Layer 8 of a small transformer language model trained on English Wikipedia (14 layers, counted from 0, width 128). Numbers have three digits each and are written without spaces.
A neuron's activation on a vector x is SiLU(gate . x) times (in . x), where the dot is the dot product.

Input weights of the MLP neurons that the questions are about. A number n stands for (n - 500) times 0.00085.
n3 gate: 465457472521413594612516432528504537754392360357393528558319769362393728382434467411508476348387393357582433417470457637438473380827549555659574576608803370533431529678693512419383633427395563731359616589445440437538612597224342411620657620218585633467484765532671619888438244768563362590708488464524390440325451500346383728386258350552587512560612433561711455378448582445371441226737
n10 gate: 615412549222448301435442587590393590743447441615535504496628536656485456486624539329561537268394695689555585545643526378640415462504461642661636234557274545437573319360704533307182568467520591384466535482306421448450531332616450783425608242637328553538542587387575328415500373379571667445341557396451252443668523468435415622450787645595555280752492587365618551335377508441587264504360
n17 gate: 419493614530455590575652667356372596483684448444646614820409602542525433490580522664466514642231546424583503622268403352416369288478547437433500586561330556526389313372534442510537489715522447662575573398329560422412596325412564482542378540324543770630658422450521521364431396567314692634479571329394517678576514519586507594457150395486526612645443629569528558496106384503671410500475
n33 gate: 509373463539480687641727405516484326697557341406787492819626586649600465617534348471418654532483614930196600532543705457669404623382597371435564556610548572658570600584577516476474628433393553687549534520484386358375459595422454761712355445335608492579467440377301204448475624439264246484565582814525636578299541381517488568775572426426700400455344517672396504704663642448833240504303
n44 gate: 413584449409475382636463398287362579500735366371549358523437639682507557607422575471607622673553687371521560546483582620058493630384563515338398610539318349564529482661452416388436591294564551568518421367446482534528294599393592504659610466530507642570644831351328389523552197467443493567312449486645603340463339543364333432515443323638462541605446421630443642636238500596431488741409
n45 gate: 384241591315411129461454380337556530178451408388424657649285433435416180508349635351461435684504586475653548448531403554483340336576487487480508427222415363337529805606714271417321488591264557520293428429626135223496637450555699778512303568279616603609508263599537508636513345479272605612438595524393339624614666434542531476212453555294504467398590423475464551479724487693442444520467
n96 gate: 562448228504556349467746856466671623471759278488359592575496533477418576518410774581558270500559338597560582571652627471374574565543414580402845348635623440421400523508511606438563389687492419655596689555391561637152569496740542569621530614406300592616593516580353432520602548386576369367477657586739381599581592520565482709705516500588801628519591532488359453244539465407500436337397
n98 gate: 578497569320507382507742555408620496532497520450521441468588586226367327598496451535219673416653344650557487419415544678411537534341546532357396565305658195600704612624383517596632338510482414503372688616446418514507556458710503604462742795489285473510528396500347334522549504476468561647524572463370641576440458515580487436531222484411464479346510450384463532448252630567534489667483
n107 gate: 338447512380399452500548508613263055467461363475342468663589481570536723456484306227642558584565656532515373558422204515553550292435286586590699496703697464631647544561500466504308717443484551258650468455368453471579419298365436313414469541390476630272616475826570500345432438327393554458618583411484308595405552327675507785468602353594357612422288455444378245776664476423610537539689
n108 gate: 526614441274623591594572492391420398555406568451476366297677481481508549475540625634552419527321267584511492196452458667593603394448476500547443829218565696369445365448670492500593311734680507706567973519523531550690514540347429587403339391395266810452500582719298515450532508344603450568387359639375519469485678760192548469504419384453593496582614394304351561627725660473594467368606
n110 gate: 491576528620531616576488639382462713474543370706589421598577436329565483230597508683406492554603566536508566888478419634577554323557468463480588521496659438438540620569373644477348298896393588226698586325488366554526667508711492648061353402492452682624624454465531621433488616161355500500500409450409496460485560327540219643564356330220561359516409303262508500448591657450417454535622
n115 gate: 667351341657496131380620659403390504684415571352629622445359605388583700295347587459542500563378316698516326484320401531337303528225550678584658678587405425268574656271255453535744602414639402564410533329516512415623533725438455455420738563421754597529327496334468192638512411452513404351593488432476674309436382678402568492356399368532466471154379643525327354479635715437480496612739
n132 gate: 454606190329308629592728418676548375590627414585507468585573524577518470650442460546584602414632451439459424455627652319613483504347711729412507359500465376559564313591420602497562447384330457605383548514332458507490570479358639561500753401354446698529597385719549584741206363461389479479440532350542687599454796534643550507496559527472581522683447766489548453712474468268713358521486
n167 gate: 402282553441411511756546768496668547344594635740465425543318633622408456399681349625407437339590522554493599397464482461593617635384485701340504626423419590316534466244543565344570391500488643377542473760541492306471280701593584397537555656659584681599699677677463273512303488560405371449466338526575544432500534411511507470477582453398559492418617296619705298794643277327553281519729
n204 gate: 321551541567640685310351421730522763638794380504320227628604629393489496555462446301514799533547559432577708493397537687438464384458630473396413645560507238411587565296429568450527245691512434293643531550493366154599544489471474508467661627481568478720542660601659452274596321552312482569556362511504664470503534500670493500557465243451453690571504461481420346564500519518575713441713
n206 gate: 686199375651508571466552504152599274607651458215536274500472590477687422529532740621463492360625438377367599274415523471315617539556436337353508300383454612423394524388445609710456328515277467361469600590392481512515451284273732390709408407689398379635571704477596454587488504488255458515453523320574603270446335571696723374207524255481375456554624395643383552445518667412379615419523
n229 gate: 773475727428414371455552595421542534617565528553403267451407660407779458540202650343410594674542511500468539504638553548601387395564507549367447359461340534511320311759538556448398354300360456745442387605360475538663621430559283537337621376331331620400640530384453374368571629333431500578587489643547543485517691231621650493559526472551364537424533455738546305234695589528336389471624
n231 gate: 500740424613500551531434424557315481429357535470470496548655517447368587513548375551544433633504493416644654535561630605393751393604393350262622545292528570294475467352500407441515406514272430439511322645518611594582610594418540489568335697237319583402759594486131298408353654421414475420632133429665475676497536342402490560657213459496489423471382661434706504460580577532439481585550
n3 in: 641197450399504530612500634388341513559500159400431366487277612113351478303436479450532471431665529543410541574730627591642480642578324299425386671513389531483479759440626323363600349500448850347487595488780767416524579264412428310575451353720432345653334631558512806260564448809583471541458399282638337475330631527707465459453370532688556534359763565684573418475523487361462412318642
n10 in: 774435500799434326424384529312369509365513394943694593683371347141620566632328470622560413602513371697647611488568225508349553454621362719483426302608459512539610504474563407193513690621653367604255418472409374465628640322508589538508463509500657466427440702282492380607564281245843682427571420405621615349628504549216531792351300352500565637462739474633500487308589556438656513608466
n17 in: 640681508557531583425440625322352480611675655443528476553332466331472586331888572425511469371723488456534584527596481445315599445355789610628584848341420504500338421729666523609626496447590329376445609511454340455403387468403240674477466593577520508309540668566527500521532414516525343413512578331344599449688638479618504343687362933578459572376215305568565343230764396508551591496414
n33 in: 604415516579617544481557779642527615658520369475516468455757405363289588251687561568553453395463531674527640500364383470381442409414610392772635337449519834471360375631459504768467791305297688567644824324641670693489557396470689456421558340361488249346294583563547367462435558730796461585369512711694422377419568338544474551544488523520574306559504380354376590516463484496460160524385
n44 in: 330618289324489577624582500545333504468614526580641332445754405459601620377520496650616470786504723605604336575688418410429456557677598460560956448549373306524673670476532614346551573739683557489466815412602557420569541412653623527424541563488646500469419632508360572670633444500468410474576447440584660447218550582331418257287480511397346686644717432492422677519465341623290472398565
n45 in: 509710638592344352229577701926119504472404548426500483465504768209381719439500637705476562504387372475638455520378826331350225325551654600500662535621594435613538437483681440500444504721305419475475633568668828311591508534416433534471439646539462375403639404658619455425462365517801406383380558430425683521589420496500434427555721790479483313529458339389399384834488513284638623525475
n96 in: 250436587258512675591660397598508496352086316457728549402538370455639314500382394206461467600607374680299653415488367407228364484428458380675492314602444489611649441564267579453278393583376374361215441607463516418300715525476517450337560513644479759299487379557647268404234582164694346396603236597426299632610450522342469456588363614492521617291574393433500712416393617351521470480529
n98 in: 575595313626417326465493364478617402376460507473511518462335528364459488645336628291517529379500475292589578407576536307549560606327335290703567454433335473546319203523431672307349559366565575406346319616356515531677681426409471430344707764346389540578370401562569298624493645547756568525427277446347457628520493523603500504430633322500712270417416439452397545285628563457690650674555
n107 in: 479455531496439598571452340485164544463515707403452632379333668462730598665611544551304515568766469575485508576449462599628802388700640553473375333684481565553618591672537231440734406567561428465559364537623438316363427559722704727423610448388606640516421406240339370752365399395406565387523414580694568516518265496676620530429415214593645389388279310627557732595504270527516463408601
n108 in: 527568926539529437413228417669448801214463532569632363883538647284386583313381466483599373690711607707342536447410382492517544570654432379595787430696309435267462534291410464528276858500470673586458402775365508539863571504464554345595484582402575442656774630314566742487627665653470516432455409484364504421515592425408337524378478563384522631611512552631540573635416453634380605611554
n110 in: 532626650561311518465233536446429267452666627735560631410254604421474481621519709416486331493470719559659617603610475500545556428534511470352408386586639617625288526668449203472383562573462412500784418598439692355517699452673310353435425504418573475271500637482493321454429477420553446440551682614330567605406741500394646511563327500656327319670319481419620593448503711383580577532417
n115 in: 060512557597713451438360560548453363576452551521488234704249592306844648456447587585420671324212432267712480555519402530517574420492467475663746176263461571462480325413568473465417436485282597639548405527647280373492518609408455492448638292591366315476651492380250452385426311340698532566464395536568476283396561504836417457418283615372671365516524412365477591312712344472544678464588
n132 in: 472459306332397427500681549286506694370383329623645405493335632461677438675456473665587419411558442380433500429729602515719595382581564606552561304366619615493315523520685601569626487573592503597576534365419324452463547447512394312688471537591708572463344356497416652430403408604579342529673418458422628487358388525464583468553412441464456537578265722363541453560536470577441355549438
n167 in: 653275635592462343635630606314452650573486353563442479646446514611586545751785482496527594758636668428400507548597680393642551373580504478259435530485562487500614790413517761388507443514445533524418420615549549496406354539449568582539624591536475631522790467620451573361807522648408642596570440368542490440484440530429712538683485342479573575472493533306466558504311518541514247406775
n204 in: 526309557378409537477537444432578738428400516353455589571574554464488631489422438670408381328529452586308398713489225675193320432508446286679539403500567571471520594488318253662492419674349541536472205450476560208412562350573427285308713425463512387345378529901369444397574576524694599543440456346352429500500528298605707693668625331399617439324315358656629169676388443756407717556512
n206 in: 266512432580512593611647548583597566387651434425438416529381722520614265570582393544568741465396603463504675453258469481730349500442504588563426362534230179670363634623270347362119644481467607682396426423638512374303302657679299665468500430479363412536476153552457461606480429520471312403568384406297570504253263380299579567812475450388537423409492700366391323415622504516356437619512
n229 in: 391541302423500406618429504615406340427611302472211515556362640386457662308465583426731519474384611571447353602398477635568665585230425327573395650471353432295574633599620537263240662600713525332275552522371400480628524512655399586600202404456399755469461415565752698246516492562601470369331635542304662643582298657492681693543168437427508582538666508563410540402457555485558402447438
n231 in: 425433589488432559411464361550271552460585695524329365404595456584398439764638290504346359380781741590523477322548545500480523577476425278649395192504534525697356190508464615411528574485464292431771532415534454390537632566710558652515625576516172326504543395488718481332476544692403447773488411496427342639507586674527569553543404312508844437650450460622320341633493559659643414351311

Each question shows a token from some text and the vector x that enters the MLP there. A number n stands for (n - 500) times 0.019.

"ov": 474581596419412540459544423570592601348505640583531628386485450374542504494651516656527552403522381382572467429433543465404623533518376394496512515504544502492468582547294613542479519578293493473491286470584385561514438544587319346494499556665452397390465547479603622400654481574535513616330412598295456592378488454615678449494555591556624560378486497533597515539474515439604499381625
The two highest activations, in order: n98, n167

"b": 486513503397536485406546489540628532487445569542488567495549533445547498448568528516565546488579610441511448591360409233570462602535560429597512515477517506435416643502355504494521542587405459514511542496566447610439519387554579463488411479516351476364464464453415553558623501554584624419439447698486545519331399419457738461554498420470492464589466562576454502558524437494702563424452
The neuron with the highest activation: n33

"id": 486480461374444511517518516532519489398415483496643646478549556518560467439540466582546487442504562383488417503406437374381671641576604485539518421523483437468407622472323609457573526534514377474441332662543384572585401547572532401532647570580445565456523569358507515508643407535530683547336474626400568559385492434460616512587491546413544540391524572406505487481590483470478521451504
Which three neurons fire most, strongest first? n167, n98, n3

" of": 479418534460535522389514486598492583457414465533463521536470559439527449424539457485609567388464590497492465564384510410536488527527490482522598297494510430530395579472368722499621517578494461437420399544629439560501430402586618471516465457596421541406424538379554523606535507516596568444529455630398584464340476436464451489501520673489498577581498603574674420530592423441399497481412
The neuron with the highest activation: n10

"ed": 562457597436530500408591521474454629421425483484435581597460514453420538398552514618662577456543595427492477498401463257474550670480656494560435421455431347428422530505394672512571540507425435504455415620513479607531450489509529413555467348571472495516448531511577395518535462490603553520483578661412564547285467391457587496551455618486529527516502546508551528560531431549496556357436
Which neuron fires most, and how strongly? n107, at about 0.33

"2": 642484535448514498375461517513436575494497566611565419502444517499400526548466445569416475384466431374464557525507516304390635582511398458524587427495447446427556600422442562488525564529418430450394453569521477501483403400570525445594375492410444491572408646493617503556688479483507568503483589694547497497516458389377494462343575535659501511526470462640530623524493480481562555574409
The neuron with the highest activation: n10

"re": 597346593403561360448547455507517403445449551582602640588528469453528444348560431555575433513527432497536433594400504439403575665530403466509439379520566515549344674543458488618448475594523483523372339587621393626530489499635458496489475587506511525476442511489673452428485529507526437517306432497434623454441477553483568460575533478559439395564462551509514565607595397469522488521525
The neuron with the highest activation: n45

"im": 543461473373414485466479511591576384301441496571607594568513538466464313453458474585389475550469459436457582430455655331520628644643480471574522461559538458480454717444290543523613511559509466490469373484537515592505467522479492437520456474589528315351546538339582527529605456449524631516390529611459568632457435456508617550565449534596442511518483637538502602472642438438515506403505
Which neuron fires most, and how strongly? n17, at about 0.66

"ran": 503443518415596426360536497578453573508461577381457614706392590311644480408627461448597538429509552462587505567387437243533611539485573483517465467513470276490404596649295525534515521639579437542526402566486458535528489391538527472509563424570509485403574568489587518408602459463560473560355500567447695549513510517551604586591406433541438539530559620648496557585373415446476517468450
The neuron with the highest activation: n17

"ised": 489367553410588549359502488469424630427455515485408625548513574468370526385564441542653549417468584491439403474360351383489507603492729597577428422486404387553444544433396681571547509607501446466368452637519506626559397386563538346417479333605418475533530482606654449493545429500622566572500562658401548487284294361490500429560446549480520587525534475583559532551566424535558512509425
The neuron with the highest activation: n204

"it": 617515459466480514333490488562539497429420597583608693537457474376547467469525403508439520558456446323471416492483578458458603683563578465752443361457541343506338721494350506466508575542382537537443384486462524615502348419528419352558485536672457645358477519484584516431534461535619561562463443616383588530426576571486590487550516553574496400555538456511568472497559516547509556471461
Which three neurons fire most, strongest first? n107, n44, n167

" re": 497513515410513391285610274369404492539437444566460491523436476405519558433459365613545348503470593294517494566382522484448514644643435408518561477550568386505405606524391488608563592577449554445393532555543425562489405477437597630570362579620443588503417529518576591496557494385685430514455505618401513461471270442490547586546577723570472505526499712496481555594769352492507364438477
The two highest activations, in order: n45, n110

" under": 481396534516415480410560509493580397590456459619555596591465369418509380449525405495672552526528582364332516551395478475603558552437392486489533529514535418448473588407277590582620535481468499405279432571589449523412424449574502434485473503590423489429484446456619536473604570527498461406472478677387629545387424570475455442504613765542474421597550697502595556570629433574575577575339
The neuron with the highest activation: n107

",": 638486495539510523405483570579574635345274533555517630444541407496475508537546478564583626599546357427431566457541546484443559486574395469572417484420587594484320442399422590560562510594480553465400509617497337625528400322431584465595473533520344432583364554521612472507646436400628617535451400597485504495486422585463528521459592501585464447625393460541560520503597534485435559449500
The neuron with the highest activation: n108

" to": 511471426505496485409592395514542541429403576547501540470543651361434401475592480460665501494567560406523483545451492441463510655514531461516574479445515387546419450498417633644637445479433537422426371533604532519399453329468564493535523482541417489364471483413603593637540410484587509568576585612267550533330411573492564424572515656498500553598511584608643448492519498441445375416394
Which neuron fires most, and how strongly? n132, at about 4.3

"ure": 665448524473521503454509435507566550478464575554617520572534544527454523413539436576650495478483483400498439473376471488531576603616616459574519312578494446542323597470323530440536461569439500569402367526569552603529382416524444430666377448574436418438383412451633470430617482432631441581519484615385524504426469493415477521524514538508532612522508486482683599511530468463494472481430
Which neuron fires most, and how strongly? n17, at about 0.46

" January": 560573531492518603408543467389460620355521599529381601435467552402466467637525691585556650388360267391404514576532337501457519583524320559519450528569410519570378494387290673483559545493414597503369453594567463508521284475638530492590387487602256516521471576618647500561585565361466489485411395715489570502502417498338482517460418535466430315643482539596468476522594424428480645576543
Which neuron fires most, and how strongly? n206, at about 9.7

" was": 519570531533537443518567562496550506484467530519503566456518525394431490505526465566580514518518470339463513614300499442495556610477527403579443477379477391390433502451386832708587590598423490573510286591509397581525307381552542516434408525586507534465428556452516414584601534383594290410627546641413518346323436383404521537529451640644549623660484576558586516468570385540461512522432
Which three neurons fire most, strongest first? n3, n206, n107

"ing": 617484536479568577328611515454550677397401473543526510578482490417470604400605427556554580430486600422462397539369516413510534666587512405599576386498503404519395533504344653378546531606444461494454447577619531513532366413527563397532482431486466483415565487486491444507527473513543571503404528643363602604311367474497510540525444608493472641486517490497608561508573408464442499410484
The two highest activations, in order: n167, n107

" Sm": 511459372486427432282610415724292615428452448680612580484493476400624610480561482538434429453416478251584587559400476411507499523397341489500383493498558495496381422520322517505479634553408522445658539668624559523331356480559532459464563463616389524417505571401590608663633347446664560561364384686441676530521433469451663522536564460441510593487611532470370608530583415604442426360519
The neuron with the highest activation: n17

"ay": 554493508350553480382542465468527573450463453434443603558569500320511465277639454544658513349444603463406477311366528480554650611564605574629538622407425412423382548399344548551593446530470452432353446564451372546501426606493600405532434503471458475411562537403612490531530509477679566661437447733362586662415475458428598578464470644622498452570511522495509499545535432520515539517599
The neuron with the highest activation: n108

" professional": 504402664375450558422607574529569553457536455438479508554498557489510566414632468533628493558422500383492445501415413504503475625424481438601378406532528440389441642502247593472502492537416300498318338544487565433615360446650430446508522451645375499477539411460545575427591628362486563529381562706493603525348479498521607554633588593551488605465536604473673417509593510407471399454406
The neuron with the highest activation: n229

" in": 535472402441531451404513400485467513487431437494515544505513484458519426513443454485685574291471612506475550620458455447549502586473518502615546388465477367371515581464348742573605448556540514440398419601662500537434342447531528568504415442543352516522445521526605610544598463478572557517486485717460523416328480517441508405494455734547498473598373588565561533603584440428489491456439
The neuron with the highest activation: n132

"in": 486697428340481434488490542573716594428486548458549497576454574473575520460572505525554660468440511370481444398503334336541560538558583399600494449603535338368288631495307507514530608548483422498454452493562537608563347440461539485526449556560468521411413597451397436483562407523569598549492513520538539547396418410491684516561492454628462548599475504528516611579509369438564424453470
Which neuron fires most, and how strongly? n44, at about 3.2

" l": 422493480461501429454506375523426551510611531493633455444526538412491475381518372692469565528535674289477497593565563511505510680559408485534417552506503356400413697452282463490557487535409379449457399536446530638442434425595584540537395363800396529461441596423364438524467410625675498406510519622438528512500356544495626440446551561529524493535420593532519608726755418429499447373565
Which three neurons fire most, strongest first? n44, n206, n98

"ol": 466565579411525402437524593522550503423435544443413512500511559382544456465576467521571458427389530423547350413497404387454691703604576396613442467443484319412366559555366504528554509556428431542414475577442473631498474497566511559469469527601341456431521567427531496440682511497567494628361518581411671594358581470533786476476542418724494554475534554589505586519622393450561592347439
The neuron with the highest activation: n229

" its": 560477576533529474381510462512478524513447472432447508597475476402458466547463482519692519488536558417535447645281550422519516563539434482446500371527555427399509478439223657588490542543406293531496331646570415666448296446565551564410530441593428577463486525396635624566597517426610535450547616574355607660255560542525452508445524633505537565564402476563612516399634556521396391471459
Which three neurons fire most, strongest first? n229, n3, n206

"ar": 534454443452487428396600493596538583425579486387495515652565586538597435328560404538546502510434500416535510494415525300400652556608421463564393499535512351416337596520248477505500558650470532562555496596536493565531482504543444419464460557523478517374537563452473617351561400507470581452410504593369546580401464365534642567426512630658462511533619528507491489592463431631526541450441
Which neuron fires most, and how strongly? n204, at about 1.7

"ach": 548443600504471457402496556516492507484398572546603496530459450523627550554525397605557467397493494370436393511432444383515650596416535508491423520517514395435398576530468571480537522569496464597424358552681487561481385476563322400530389432623358430394599498386604418459577402599551636677500366598455538475347548537505557453437499543560519514587555520553533589509607519602425444474523
The neuron with the highest activation: n167

" his": 466417623535552570412521509540343555492400474533399569602458483384506473601537515498615588576584507334504433711314467394602585545505586433429514396520597307392426463493251515585521484505463219475459380570538428581542337473648529460434481395642405484476500493337676590529648573495473498379573597610493614582289556485417528541447514647448579523503508519631696532421620483525385321426441
Which neuron fires most, and how strongly? n229, at about 3.1

" ": 605584466419464521354492484421409556588464540560511482423524515410413581458528433494497559448416434413473570469462560474466503602375502465411429486447532410625458496436342639575556516441455485399487431562482433553517472432512556494491375555636501504462488646575632478579461522553470517399328425645490511440452458531477591489442363644527511430629471605576559626472657443473539486598440
The neuron with the highest activation: n98

" on": 409506560505524470433559447535608533379469477584512503524459525334578437471568472571645640365581606451386514534354475391552435577395483467605517405477534364449554628462306606508576478574486436434460412563637461476378304308513549448420459549578447502517422504497518678504606634401617570537521443679378487428395548504458569399506571653582515476520542624587558417708589427429457542419447
Which neuron fires most, and how strongly? n204, at about 1.8

"on": 518536462384498427453545485501557642420440594424370565648497583439546505480575405519659549445522485406502488485413514277430579537433602424531526454638460310409390613527301577567565555655426472524483351577522517500588461541562530517565476524577481583463485526434539487369549441498616619561373404586366569545505363500520617486559518550620572438475585529508429550608440420498494502524485
The two highest activations, in order: n204, n98

" compet": 542531496569496637401745462512480516446545447360460605459365462463482559543681418502440392544427541461468596346523441509509464686498388433533449520487483453362424540502450577543475612558277429484457341571480480582597328482577460405449368461617416506364514435495498626408587481303548461630431477758511610580381449409495557537476569627661485566538471558606678579628649425480460401509530
Which neuron fires most, and how strongly? n229, at about 1.3

"o": 573585532447637417397520439548598521444367475556562455554489492538521587506575510558368580480439585363465535497408446241384691551532434401481503349575453427582439586538273594589545611590472472466480416579590453597558472444531484523531497482547465578451503497444549538520593422473547569543346507552418628502502467449504619555620548509581496554529518547475527552527554284509457354402520
The two highest activations, in order: n3, n206

"ie": 590485406432551479416619462493596646459493472510506531503469533464540534469444520489692657484529612406492389527344373186477555576486607448616417324505482350473286588458372524517526449536527380548400479562571493488661452392509618483539485473546405516439484462447543498442612528514446570641289437619477629491444476434517712491629545486519564588500455618431541505515581317492592429532546
The two highest activations, in order: n132, n206

"a": 501584491347502496415495524623585530459474514525529512573533626466449524523556413608534630485553584412556417515277449337404532536451569480574461381565456362578407536580358538476506499654467369511461349535637474529590451385673579416637422428515487486505538544455613420470627491516524594487307482673348703478511446434551645509552505398498428571529541512450519498532514392463574427398486
Which neuron fires most, and how strongly? n204, at about 5.1

"i": 539525423394420549402506519498500591448517531483682614680474491338596546526637373423526561447525492458533438459341479332476582615421526479593484447548368340637457679455491498594484487561426411530526388572531543652607472407654490487553469448610401549352517537512556534497521391474619559578408517575379672534442467452537627459571486496508476517534582476389469526516491473525563460398370
Which neuron fires most, and how strongly? n17, at about 2

" squ": 551484419476542491381701419518395427540363489660442574451454392426556561611638435601465422454451496399470568361414403528447397509436385527494371451422583427340471488538404612396491443576437437467566396553569546437418357479613564366584461499753474506494529562407617529535719615506632482450417553714443533565499432516515576522533498607522463619517449637360579460556707523531594473362489
The neuron with the highest activation: n167

" a": 464542490553468475342525526530583486580537413535517529543388444359416476583427460506746511558574524377495439561345544407515496586488522497572545378506571407436311433595177505586625481579420371496519418540572407544471399430629582518566408419553344572466547437444536595536473617474610397365519550575374699488364524518470459494545536620658459521553526590504643563498597613555463445459541
The two highest activations, in order: n132, n96